Layer 18 of a small transformer language model trained on English Wikipedia (24 layers, counted from 0, width 128). Numbers have three digits each and are written without spaces.
A neuron adds its activation times its output weights to the MLP's output. To switch it off is to set its activation to zero at one token and run the rest of the model.
A neuron's activation on a vector x is GELU(weights . x + bias), where the dot is the dot product.

Input weights of the MLP neurons that the questions are about. A number n stands for (n - 500) times 0.0025.
n62 (bias -0.110): 427531548473570475686473456535360471590454345479666470527513548551530444484349584601552483420532559455286690600704451553519689547420311497492514478376648451606489632525402392495404505556497766561394446316437596388552419628455453437579483600495545549306530495550451478356505562454568637516398585511462505455514316462448473662543497414480590542536382391446423383457554413402607519600572
n73 (bias -0.127): 294469532500541421636473528726500538622527399641471325360569506524685423506552506430391701639456387420525314426432443550542361616429476648607479512482358473537527643699563284314552718444497465465569458434588455679425345587668549376491585500415611476558473461518648739587458578517316509650384443587558645398612535440561413460576415509400367469486453494590350338435589430500352506445518
n119 (bias -0.178): 482491476671524583576542546515416373693539523544535369464523430405448615446611421524436751536450418522371564449491582535494334390465378454614612641631633458432409653516648653429442423518515486465563806483549636465604536524438512385406509796514534567543440449550436560527454503497473404418561307638494585448578535521390462395565379604327724586438370593413580355358340236471318470494329
n146 (bias -0.121): 547474536415470548338456491639656519478469357432538605575478422541577465416388511462531469492377431563511533537406413587391335565473446371357585422489463514500393500729463452445551470698469449500634536452486331358481603525555517494595341466413581704549456467546466556438630609622503526574437368567511632454378400405622487385769298478652494523587376458612363410599525350728492514520645
n161 (bias -0.143): 506448511604511489446544409500581261671555527475557647522360448376545558548484397555342455533505524488652443521320466680279557638453492543324421581424437616494534449636621489497356503602401433611556659537500494344441450514294599463462506529521434379500627503557373494436548587624573506566454406584525748484337503520435467448459399533576256537558593469503486575599690527481353492700580
n168 (bias -0.206): 547412533549429444570656469560346707492615476394425505666543559265433600458430283576466528631405461509333468487533514576506508465611483588527573613652551492355539565580611523404649372601514425559522376450354333552407574409512537547473604537654446542489354569427366583558665486387324597530325488478503547567561586456376490548707402516327514582599565422536492458462566403379603558435410
n174 (bias -0.119): 490474549478607490435443618659455443637483393488427522510493516495472396467388461426508556423446417484482483624396497694387449481552447389512409618434505490397419594477636569409416451576515548412540558546551503547495483518474577606468408644524451561569405588595412573477551523486402590512385611575525384595537383350584441539483505296715545679566520354600456442621572236617414397544473
n180 (bias -0.177): 711599483414352545668439584293640462491357528644431585447477380564652552453365469658435455500511603451431480531421364566327568494356657316452509515521512421476524401418382527685530410636467443443521324469542592558449532491524419346446557479500442381256506430526571538429500409575589415555578494441634488400491585617539631591728431579485601737542572585462480759413340448623550503329419
n204 (bias -0.164): 487357513548574600500718471595464533555544475381553410469532416492437535549480548457570403625555415529489447524595578606366482652515346386407604430387489536420581458613497361533367513482495495460614533411693521520493469526328489490359553598605511706582372466470438657238531497542526455490397546446568479482492370423545563370609558541670510608410286534531540438604426384563523389542467
n220 (bias -0.156): 600625682535522542615475486508453410519439473495470486558487549495553692467351473443492621486508555466565589432352598367461417607377388554723301483576486552380355461543260579459441585519610351476383420330643536573399423353549551466451328429571534551591442403514531453475503458542483568573407456702525531476587422420401460603451600431572567500479467750433641311516514592646651356559418
n236 (bias -0.192): 551653635304426491474577595470682435579494353544462515557399492438382531620497419500548585494471647546377465783482557556491546587635576632462482521470485435220458457382320506550452283406445520526437491497545654459506500434537558530456564571537398706329429500436220566572409617440437562535485494425585693488628465506540429592526439613500626549590653647629210404462494308558566294430459
n291 (bias -0.058): 395438537400478390506620532623456406497361623472376408693371459378487569532506639606494445707339527428637605602566506509522620611516413349475529481439375478971362413619468506469391244575409534503484468454542478463576418395431452471500396559464566371367601490609522408628645580458465556285536356351278583660533463570325520696478572459450526643542450605583665347274403540605474592484335
n388 (bias -0.154): 654510619495658478440512454524349453493498397491468547519573449610611596476412364544493444228410513593429546493528450312474629599416440468472596488382488483529287647485510536458469551652580660353521502480454553426470514431643522459456534605527390512522488389625617595548495643401548495481498383403447495488607475538478433449442465507629428452466451519502507417451606549472493540468512
n453 (bias -0.137): 581407600571551393561592537387392476614697590535588611641613508378558565600456611515512586589356491584429576503560372624479541605391421401450293515515565422351458500534497436556363228654387619576572395575725676314532587476506381482421482466605304533281390320462442455437637563503497358515574336338424676418604424542601601454470500452582524684460470618497565551343464626474594657463370
n476 (bias -0.197): 536703485617301298529582441591421563568636465494568597421526458581537664555491503497685689551545581535303373650506463390351491550524405418600475467559569358635592540215678519566386524479596444355598576281534445488480445540339565454467618325443355611559388406375654448540559497393433434628481465503414463580440488454444489847548449497586494528629386259604625469479443363461392558375419
n497 (bias -0.149): 500588571492379431495538450546557571555613578437533572585413312541437473495301487611503358490573666406548465382667571682399425457434398540520453500400529564676497242645578532377495497457426515387471317592351612429502479425468455328515326519551476432495513466614477510490607565515706545398579590469521544475451560562363528412503442533643583452466388596453482544584421561435471557577551

Output weights of the MLP neurons that the questions are about. A number n stands for (n - 500) times 0.0011.
n62: 578398458569538531512504515532546467420556522518418528433487511466561672435528446553468473533459623461705586595413424506490426469515567479457513479417435524470520525493536525497548553490488453464534534540492463481510546444463556468420483477470444586411442543462532517456462466560546523557564394354610539410505502489420453552554536581534538453468479572521414528482437508483509426584532
n73: 402556493581489518618448459434557568389498488376424485618463503529560556455494392504427527602426488425519526500580538486493500400548500570537416526423577591637487487470539444556551608577518467485549465574517422464439531475573438417554540502500514430458472533527606410574533465596449409559574462622409492505532423568496560515407496410458465609420500464430481471487495610493558445416440
n119: 543575451446476513458537586376455464600440515524500504508474489648580492620444524455494490457431509434589430502548476462400433373515580551487428435570519508532512535432591484522519586513532475566402540492526396457476496432589650457593695458468467542421595483353528532473572562527509572411422344429523437572547476525460495550600457373498572548498554522537533363417493508572404586453406
n146: 542393507532412410483525521427557533433382532590388502556559503488516491508418566449537500384491516565508520513576547471517532460578523574519496406598518442377453473563502551516474416552544509542504490611434542632502516547485531600459613575483480518566528481436575496553652568488481377335457565511488430442475465477491414578480538402432507430422524573397545457532411441561596496475395
n161: 463541454409484471518448546458502535420442569595464498503519541520485373520514517422516426430447537613478502582478487400523430520455465447565454455524509446536556660554472505489541532577557509471461418486480544521602418542592496481472489491424515598511379519509547571585561486464441398550491566525522398429474407463417522445579511471479593525479407504452480633498525530539656626417542
n168: 423537527482500474494409397495482496510417471489478493502399439531486437509654531460537477510696547498567531641528442502478379461526392475500486444423529453433431533657577560498484513531636536445508456446408531419531522519601500572452480496414463528505454519541498476511446423425449507470533445502483511551538567408504624454487557452535440461524572449517528559636546534511631602444401
n174: 429488430506468524487573474459553541474444526458583409462522511553479603439527522523408505453483492539561528454498454465638487478520449457510449439464523443400498448550512433495556570434481476583574599547620593449517546393500480471421487436591538472480537497397560406515555408503521468453572471510488474503526469604461535547512517572424517450429442563471531544586545659480597502475467
n180: 526497580445425456481600451433432502480480563552496476387586660482448576480475561512386350588442504528547491506557496479624435444449488417572519492589536555529425632521523557385461519575584517512430502492574492447504548454510548460551477584456521615380541494596504546406537452483552377483529505435474538413410506564431548373424532519579446455496481421540514551440424509486355608543652
n204: 522556504511412576556466454546556490446540482423445494496471606615539452536482531596442442478522596481540557625402520416469557487507468552487428455563491422573406470404631622445561533531493530475500530518460426559459464419582393451573360422427565378454512430508456462506493498584592360477586496551463542578494355544487440382508540508471535564546616467456565472408599623409449513489583
n220: 474587489382494507476418451516563451419464451493678509495431469566486343506537616547482422446347500386538431509485603461502503425473446561467490539417640606587614478482575597565423516493512523551547550539507444475517493547467509514537563525455461573500493416510532545381445542488597562619520515410446539474444529488518523491529462560436507438532579489382478567429503525509542421569432
n236: 533590412507605517442479554579466590537489465526585403495540522552662500474397503516500489432416500525620456441561530425507545458544564334503509531510421489370520486459540575514465570447446509496483637542559611509532559531542576514509432540543521520498409469336571412551490497444597403521463424439551576540502362497475531500425517584424467537536438437524429481470483466473569399476448
n291: 478302467482511510425588440591456490467461479605520528406480442402432548583434597471496455583577431471472475469481513506626550522463461416550538430560484453984496413474544475593478556559482481471468454534603580486459525470423469541567512468547437502406439570412511463416492578443434603254570504585515410616547440448577526472534500422481526565512460555489556551429484480441584524528498
n388: 522454504486726536523644506471555567533447482401473526456534452524603498496447466538605486095468444469467533504579567523411575544494561508454577459528539398495291691586460515496423458554532512428437535475534531504525498492498387490443573535545486470393553490480509471581478526524430451557568516448480457506567483478510437456513428542593500400465553476409463480590581702407528500444479
n453: 391426520528370453482506656449522480538603540464504585565504477378580539494531508522563482366590485466519553552572466562518518490498527420430426608481534389467437472416430605319527605461500558527411536420622510383508575595336413478502577506454466514459432422494446526492473518427414457446601620510590437516489346611504547538469598441394562626484506533591557514590544488438465545560464
n476: 513503568471430457581397398471533431590514585480519572523444511483511558472534528596512511576344450335624402599406613578559523460563386384504562562442437484443428531508628451578430521614536517482620496548506599539527494517434535550454398407522375492551368477620581463490502573515455516544512550453401520455640436440540547531560553502539453456480399408502472471515518531472379474506485
n497: 445452483527525411509463497495601456523480555396530514435547525551492570446615538503561432559450528497553476491509574458556537582452525415520493521515592472469357521439523564509585585439384560505554529546498474547464536458468455545505450493353476549510533550409500568522537465556533435580369544491482509482464342565464506520457602416397413396497604564529482498386467510604525552458528

Each question names a token from some text and the token that comes next. It shows the vector x that enters the MLP there. A number n stands for (n - 500) times 0.011.

Then comes g, the gradient of the next token's log-probability with respect to the MLP's output, scaled to length 1. A neuron's effect is roughly proportional to its activation times (output weights . g). A number n stands for (n - 500) times 0.00075.

"nd", then "fa"
x: 409505410281367445390420472453309498424478564478800495439616735345455433522535504637571482381667528354347514423616467443583535199276389552399495728509552409610444379691421478593566657497583367648352551649507565434639444596560655293475507649828562539423340717439566483308340560582437304380496601570633458721553615404470741607425559505424556349680490355504469664563592509500406336487677
g: 492553578370479453455365644567442463508667313512604266437477673506750370532485435582198595702401371648710556451475148456481578425655666458388435552325558528465719485742336657616474408394764438469400470377384608682582510470524324525595648616623450393588519600478515416546343517437506632539310418514585788430468262445424375557381499650396517585457462461306362602451506463427503615709548
Which neuron, switched off, raises the next token's probability most? n497

" with", then " the"
x: 410366389262545320445550476450470425447431589376597322542452676720332482522711452447523629709575672445534508447575477439612478461363594466568487616441493388850461377514426446520443576443441382768458435720595443552583483539397387441538539359766539415416426715478520556409574601686436384359395408534451599578585600339475610576337520394493554359604698404595466451780529568568530387309548
g: 593533440499706430602475394420478216393574503476633574504638532622609558691520740425348540490261257401553405457642412793484487611470332553511520522383288635548338334370465376600538562621573471531569394617228391337460540513564442321598308594802601440378400385439438564590631485372481386519741300541440325381524562498584374698471533620453470618534583513775425415515686531576645544338538
Switching off which neuron hurts the next token most? n291

"t", then "'"
x: 530364660387558421241360478442486565297638735380588399475777602458474474539820471490573517651760777405578358395569528348525401529492528572356511530457401584471311442434449413583549558293533463604616656505492565420679382659508511266758502414709667539449419687539733390372493374753342376460482497476643374516492579433496767362461579340582374435532479326380434513469647617564528267454578
g: 569410637669426558722496552353456409251676538622429559424441523556471621390542615315514559323514463320688566593545383791544534606558375649554423455518325323296333505536471500571617516492178588408501675337673642405589639551459333437673450567443576559446390309524372539431286563518358317533495714571561513476561296464240550451538570688583702388703629602608576397411505346488398654383481
Switching off which neuron hurts the next token most? n204

"es", then ","
x: 420385310144500505562511438551552535339419621429529478429732558442468402624712505429487331478546728672527467462611455360584319589535460443440598618440402249569423386559438447593413631625521468599476778456543432405489545686385336555440536667775630562433349743458543509365294595773606313347469552446596468502585736281430501444396542358630492495671597591429327501483652533710605369495464
g: 429445529676493544524551508377499510519499401485600364370765612413572606632572339352499578395688330409530268417549594636463613360498538606540582576496453549424507470512551458291547405525357599454723424469530631950661626387349324457210474475358667528371613546542511536472630399698707410458436740476428419299301385498444354493706573350555424451480520369592552440704484590737484326431370
Which neuron, switched off, raises the next token's probability most? n204

"s", then "c"
x: 494405511483700495189559407438566426482514474388740443448506618370615395379744487358378445294498650616589609265504351472609383448525540561463602538177432270534528380432500677681544653382518389643407658609702521481588576687548394386529569532693518522353411679311638479573403580689504413339405357520605598642582536600494624435314632401594497275496402363503474347554612530682521596452612
g: 458432454520659361370366486231277554759600353577737510534603590597424340438615403502394558685568403400528548555385329252748595468495386426555480607387418567484472597435520434462405496472516588544386633630759696469530561400532468474457647583335664185653359578554501503598501480316524535389591441668234469570278478554361597791587467402550629526803313434507531511445556422452492384626519
Which neuron, switched off, raises the next token's probability most? n388

" their", then " d"
x: 482264484332625447305478513417389511598481604469432478576551632430515524459638396455505508529569636591542576405576556309525397518417439447445438383506508308851420388645436549504383561483509464648404544745576441435590464540542465510508430521662469612569370612453479380395290252639369444358442628458612526682479585456377678473507570404541568443667713455609291546611518699612543462466679
g: 203503395373486481545551480429525623488478401568596586423484399315472386529559497657556310544583369604473754552542505597491598249436511464532407370728547456433646426537608637284463333577699808403494544635513451458601527410334550420533323630439465399541522645535543462630493659481578647591515428332281346552624447401423757327594175480607481564540406487326537837510564558690583299507302
Switching off which neuron hurts the next token most? n291

" life", then " "
x: 407359485566486456270520631520456514384511493473729393254593761288449640555673554471353144475470527552382465401592594351671435416421462396511497610473534371593436417587570533654653754343542388791392642583452444377563389665543360384513353610599525466507440513571548525463385459828429497297457690579503529403446631353462732571450508588360398417773796427412449410690564521604541475524682
g: 489543265464502471486528535349688715684449397451424416554284658459542426438532581611616632713329444484519495589375561501695468497407516578474636644759443323620578630482503503611248611502491529707388336410476386537489539552542650336653461427441565456374362624671590454547585356451675525335411669524603537825267555366511591488529505394421497547389178469546440577365334437399706503377190
Switching off which neuron hurts the next token most? n161

" se", then "en"
x: 496316341418620411420293678222404483487534664347636475517605653495570385518649394293605392441677672433453510603461406406642514438432342410378335706455541394492521322594464584632404595380641473672269576635773419359550519551512460519386417462588368685470352635452594376512469527450436506374535540441601478664466668417574824557491692479528641579498618406546547395772665714483472476424519
g: 420612108425424477347435304464699384392604465464167357378501433326602543464517405496838472424519443557473374458552595638250387400472631467493442741589451772475595360536502545711488632508558631527734530542318595575562501486498696546495269640468634794564539596596576589490280504553453368488551435529535490554546427637470499339356350502521683385348484559341417611564541389498605538575522
Which neuron, switched off, raises the next token's probability most? n453

"ex", then "p"
x: 571412542449692449188449588513473532512542538404699388447518557566622408503587564374297444376759661513542483203563452369659360295475425397606602621531569398609522537476450666382546579537445446597394667495500402321876334446410472353591583526631455607558416591285462432437414444571590343422566410558657369617608473492507730502556595283545734434681730314528450396534647323587440429536344
g: 487468339366431454617516686361493535751501533534390399564296653641496587360527293601365797706506329269451640388570542567472485581554379328267519486382392566552680579325632570512580516432589277522562714423603592325683331478557591360403662554381523282468422583387701473278443571576596561275484547560562576438384413562429756550522558413525613623732389515543433477582450450623436505257557
Switching off which neuron hurts the next token most? n119

" de", then "leg"
x: 518259458308701257392450653365565521605442653414809410385563744442537513494618344410411438503603597441534548449516454328539493337468422455421380596493461196506503483489473522416532580396581423735303508609660510345753532509531370402615742380677448433402383431488410500328592578602402457423513524492688448603350466537627651593416612402515535500688670395559445566580703662560562591610548
g: 630506317456532526623474549419692250373470490571467476620498358687462650603552600655544219407434492452361546425535685588339602522700755563500653490234363522396624594341558475660568421479464379586398596640260365363428487209556385545539519334345313416528724550576531623348556355418429530389683501268653452626563572369508440468555678686470556448474538472475523596384509421465666586378781
Which neuron, switched off, raises the next token's probability most? n453

"ta", then " and"
x: 494337548331527432288442396458356667289447520414671460508752501537404513493724488463531565411514684481464421445602404383613331454583530488292425510620475448509485549622334368429470506253334524683541780565637579454742562719513347573508596260855647588449338640470478336330400584653614396282457577553571422443584652293446720696433652375531462402727578492415491496589517673586602503445496
g: 394518526603258507595511518243393535168695541526414603453498438152555744672443350402512581397584303606634606393657326499558553477637596710499572482367394665413226407426423710568618432432421409650658479436436625492368578536288606529369373482692663584407459495569447527610426746555547497383434669671446545432426448613353433409517493662539536269604522557637447446594610422569385479574393
Switching off which neuron hurts the next token most? n453

" join", then "ing"
x: 350366341452689422373510515375497657488526601560626291348615791435555459575535453492400591402619741414517372341605570414554376400520559556623370625437395370609476307454406500640454640249431377552384504763474491349710512551564381432576459502777439736433305564455656548547402686711408394358439564496603600433587562379469676519487455442494560360750825386653315578655562538592532423299520
g: 492496570540465525431653566415654332443451435388473391527562673666403352501599493516265420651498546630540363428541546269491696433511605440532622469448591543520510426574360636670683473379419582526436620524704638727341418605492559538429174337634664616362424531219427616498322468336625541599374392272584747569607380511561601454323602381581434507441435456664370328545411289428707425560788
Switching off which neuron hurts the next token most? n236

" mi", then "nd"
x: 482307518219596432336487557343535491366655492364682482469668750438494384383497356458483456508772568519442787410416499336591435333530393503489440490576489287578411386478375529471622591491520347857401568585535438421684544519650418410571534470717435482490404599501660433333539612576470448417376410508629543543446392234626557596480610555486474507647815399451544435741667624737496346536480
g: 629579490476404654690615570468591458578585281611563682532650629540556436441293453436600436541402463504487507543389549509637547300423251638400473418511455350550655533605599532487414362340587437489358518588406410472272548490459404601499579553578469769622654354603433478625556532519379573696739584378344504526436437618441564439343584577569390504025545686543411454329336538608650546455087
Switching off which neuron hurts the next token most? n220

" ", then "ty"
x: 543366456362749431468353522349559552374625599523632495467477671423613372509547327430504290207606752550367539405703412385551567430479498488379480518437439375649218508493494543537453665455557461554479623501450598502656388515490497481533556538675630422314491376489555394505450521768528446351479482526491381744722623283478654548351592646559461318553777392422425372697710660535464432479541
g: 558427670493602555486540280448423452470556210839447518386678530546738629604522633429663522517497459543643370535488436448580637431472487628489335653480564478468597628492685595547519509272165484251497377708536541242582472619416577483457546469388433525434530677429346280591326367442432459510444612511444580419551523357347202566631679562419419356703413670676645451556575461591402308456543
Which neuron, switched off, raises the next token's probability most? n388

" or", then "i"
x: 510258461149585573409479422732489466638563591435594474351555711406581306412681632592392381476628605263549577447463583338572471379554442489366411440516562347658441490552444427541487685435427557570444653551497329483693443839534443440567487617614409450458520688494516330411515555696503319257478425480559443619526564308463481541341565384444480563740689432483502424593635607719536522410573
g: 472517446498595617548302543519667494280555667590643618492485347402806403230384384502434482170600394525670453531592486416421373364483495493568486450614359464386547682479490648543521595397407526424619649563378422376543616698585411652421573542387648725411540501498520592563440514359539289520495345377758541615524757552453619312280467480638264368549354340546604626508721464472411460336697
Switching off which neuron hurts the next token most? n62

"ne", then "s"
x: 462339473253475384213488481570419705406451495532672480612894700420327530498625352518488422563616511399510448398410232354646321334550687369355390662515499338451505411357536591585546504519495443552476572574410406465724559651417385496589492509525612519445437655545551482314491560827383505404505625464666352512373777515498861628503638352557567452604546413452522342738772538666513374444539
g: 532679420448540354471417512465595404567443426298552212419452509612302283514454639562540438373504463389491576575434583548472491504520891308654440489527440729469330356570487574601398490870540414606685337439487432381402483465741347502494617524602476455571387539552393607323508429375532577470245494510557362454468405441500482671797556562469569669526542409687321765656764467427571408425525
Switching off which neuron hurts the next token most? n168

"es", then "ba"
x: 406295404423588478382424414499402510280520634496733476469800670569423446460592438514379311414669648495640353442533472379627343371377603361373550491478446327510455487435564502641577529519514470670548708522405601450635468667444442504442449554646723602436440661560533537350408490830464210205487515497717470488576653434519801478349616465621486347592308497441446430573685759600558367521562
g: 669429647478663615609490389633516403731619332572383557634500526381608687384445342500516529585511389376482557538490495515572322341466601590288432595684520489220446676681320396447548475399401552276372487595580515453527449685685461549379514317426405412495491452459680345405646529571587430542304224557475297571712593545704462669451382411503543429556255614702570459303730476290644517607539
Which neuron, switched off, raises the next token's probability most? n204

"ly", then " Har"
x: 455325530238604503403478398541397544489667684514667537734724807436543471543623484408410566555682580343398400484620443267581428373542510426432304475404475316424414495493449549547366652344503456630520576674486382523560590609537442348817522448699710536449421540383449545450252572892423363331503666549455345618452573278296666481380767433504569468709607550398472492549546596583600408434557
g: 370347436671557477250652444536288550402292610416689455584612548471266760497599702556450512565297468458563356563538593467548452749552433606293419466517702402682616660617698385350418399479358520544576646570523542550651381587616376451663604505390520479647586526694549536515636486416458270441395328416566658449540205630673416291471482480543561274581465291480318507519596436573537394424383
Switching off which neuron hurts the next token most? n220

" of", then " New"
x: 420388377448533438464449481309455292573510544460771293488616675462365468537555559444445560557603565244562452547571329459608520491394512501301417514479519369842359380543583533547420561384462357615478641618311571533719485671499411432614663483663497460437383707528512307582521472754466309322519465531484483505397540469611632564369499421535418504645609378500512377574586861711507611339601
g: 523484581526458557343496487336417674408540458506493459687408660395394524579567607465285545394429335513468559583701700440473498565298493267534550652382676470499521599610419653447377427681641328329531513393649500659363507390435619390452622416471640220626176180608672606565736377589554440477620488513519631592243620698621667558447453509513575551372417303530466700492373553294439482490523
Switching off which neuron hurts the next token most? n161

",", then " in"
x: 498314548315471431400428537394411422380604546367667469600589541398452614511581598379335515560622611399533585445707484365591575547568497433413440704430523470759357384570509651494408454393521254686585629666588486337671446602522525600589535433645557426354304566538567507552343594662473317230419555407489390588499661551444795355334574465455486515572658396413335431640661634586523502483530
g: 389440544535506694485402672535371710326599627665560767413463455383547483490547227685408495502585591579421448378396389600557358439435413469571437404445258484445600276486616468634525654621394588595330485571665487587519491532439309571626406367695460625534524685498615626545377350618348250423536640624521443392700525282464472492297424596635207488276578484390499544716497284583518688641521
Switching off which neuron hurts the next token most? n291

",", then " Ri"
x: 480276466349485446486450426478489458477507594382603463553535612410372509475496512429401442619595697397481664376661446455619468484588515530324491577457496515798317307597451632513441559462494386654576597571594550356756364589442554524477442430658587509291318611463544559485323604554421458230441647494508524609570570504374840517339607479493584505516644412415429377603676589634496446430512
g: 448409521549438602422555510641350454722412448418469283651618547616260497415518672665535438551578559554474095629475638362467570615474648450532341692744481516675491722530423290444444475381664401540477543628472572433432523521576357423362836566199526557506410423631409381545734580411442337568468313386421632581362377544616469506647529275494461477580352484373574612514406608544480513681332
Which neuron, switched off, raises the next token's probability most? n62

"nd", then " pro"
x: 341441468337488443490600377295355692435499534454646433384697669481638590443619346526500558403517846431468550350474324440439430299398499535490543511504535542647480330545299621620537680506734301511380543465480461459775465530543574481569357460738567475453436656441607589306419777709350326486457579599503503671569612388441543652388521464423589366813582378511373404652465475607528287433650
g: 578372597437529491407540364855364592630526541678573482436523414516593567443573809432641383651742507548644518380498202517523531618457415373433419501469416447534645473654519521340292551516402501470588481677262594572395474522512597402548517458529558298313397350543365212402466335682498510210558819391509547626608356517255459457357440534487461456626602530488563659400417465557562540732641
Which neuron, switched off, raises the next token's probability most? n220

" p", then "ri"
x: 437303506471650361320238471520552622374469596281572251432539736441402318403606470490373480417548732472462644403506501372414413405428624572528402582443544356580548520462414648633511613359563473631525705630623473558684410423387676517576565512707491376395384597388526410590441493754431343310516470484632391743622587448427542525333720450483415539700720440515611461695527509781317540486536
g: 326544647629359529754473669514515546457395350560536439434627450223676627502526461493540477384460537574487583477336593443567441617573479347454580605557358339488498502567404635588651477423766325616522463565563639307477566517318506367440512423459432419475322203462421462491697552322423458343764579265415587435715319500327558630346623600395667725593491421172448627645640569617562620553461
Switching off which neuron hurts the next token most? n174

" ", then "t"
x: 569277382277732539455514586433524672327531543365608420390658518476535474533534426351536386132612720513372513392657447321456396380474535414408596446494424387611259631462404618585476576458551459464485574523454579400729405557595462436471499470600523591381433638426668555402452713563462407507483431441515522672623677441520652616423682636534453370624613380462379431713628692552531561339550
g: 323458451472559461650593445490216539274576355646413516690531436425668456591374495374513603446497616301464644315682581543598380461492535511679599479229490348496458434462536288309360635394580513493487432643467375349710525393357602537651711773427414451668562453713619499645551569597350541445583383583491503392515422631470387534611510746444452439571633626588559729288568487508295489400205
Switching off which neuron hurts the next token most? n388

"w", then "el"
x: 431393482442730374148614401461393650349518535357437352568563941439524556344799419480472385421541648487604451362501419436695452347555687534284418634557504360590421419548495528495706538505625297651517545606520491487477600727448478314692551271593590754434474662332596396500491446617311499531458358367489370521526680578435599443332717440417548433540640363509444529680684544562526501515550
g: 479424607474501374374479381715364609641350459485663471437547494422569430735457471635430358344488268538468372466520620595035577547528390606566525390426572624482444517552432544303477454567791532677714624226400530716511521496431630535448511423479591481552471281467551633364426673293442485673293534420570569604703715596598675525240542492600548453678504474412469346393629469367507397507519
Switching off which neuron hurts the next token most? n168

" wrote", then " a"
x: 386300334345572420523409508451522647437432621347675277479560508474413478585568397542376524592802693519550534327508548566502430584416476496534453605570507490727460483624440475662530749407481477649401467643351535520632423605473329377555421434794617461350298656446487563492150639611439400384456540533484514433544637315441709523417548484633519473706752428478379423528536567679479419410494
g: 547617403519499409687572438531556325611384435311498512496467518641545552339617293539673403624566706313572440565588490467616404466467537223429342401573603532523485378570348698560546481702476536713340365706515527315493364450370393427464571263625480495527550495455623440382490639464552879266291238370624571312558474633555392496484354391592643662530663739515418411528402489517587568477715
Switching off which neuron hurts the next token most? n497

" La", then "ter"
x: 488354583294635343411252522467390586458520563438673254501726564387790378352439372335433542517576646493455600515663576518605523461442577443275468461516400318576460517461301505424642550420517307584305649657717486360852508630466608293644654564594537498509364495374637438442319528603433530385463528511571404738588432399381605607457566465472364598756664386539440426416666603564583539544619
g: 480649541651518506594435408508506325497320583483718585471496251375428659558573446516666486539461455303542456592665678480369439513504540336445414546344524602474362485274534396478536637679400383409430428551546493492608444336206435382536408484832324433360411482305441470474630558461400435636675555698523543596641456548627541428608758584360795485684487277362547297425745637495356597657553
Switching off which neuron hurts the next token most? n73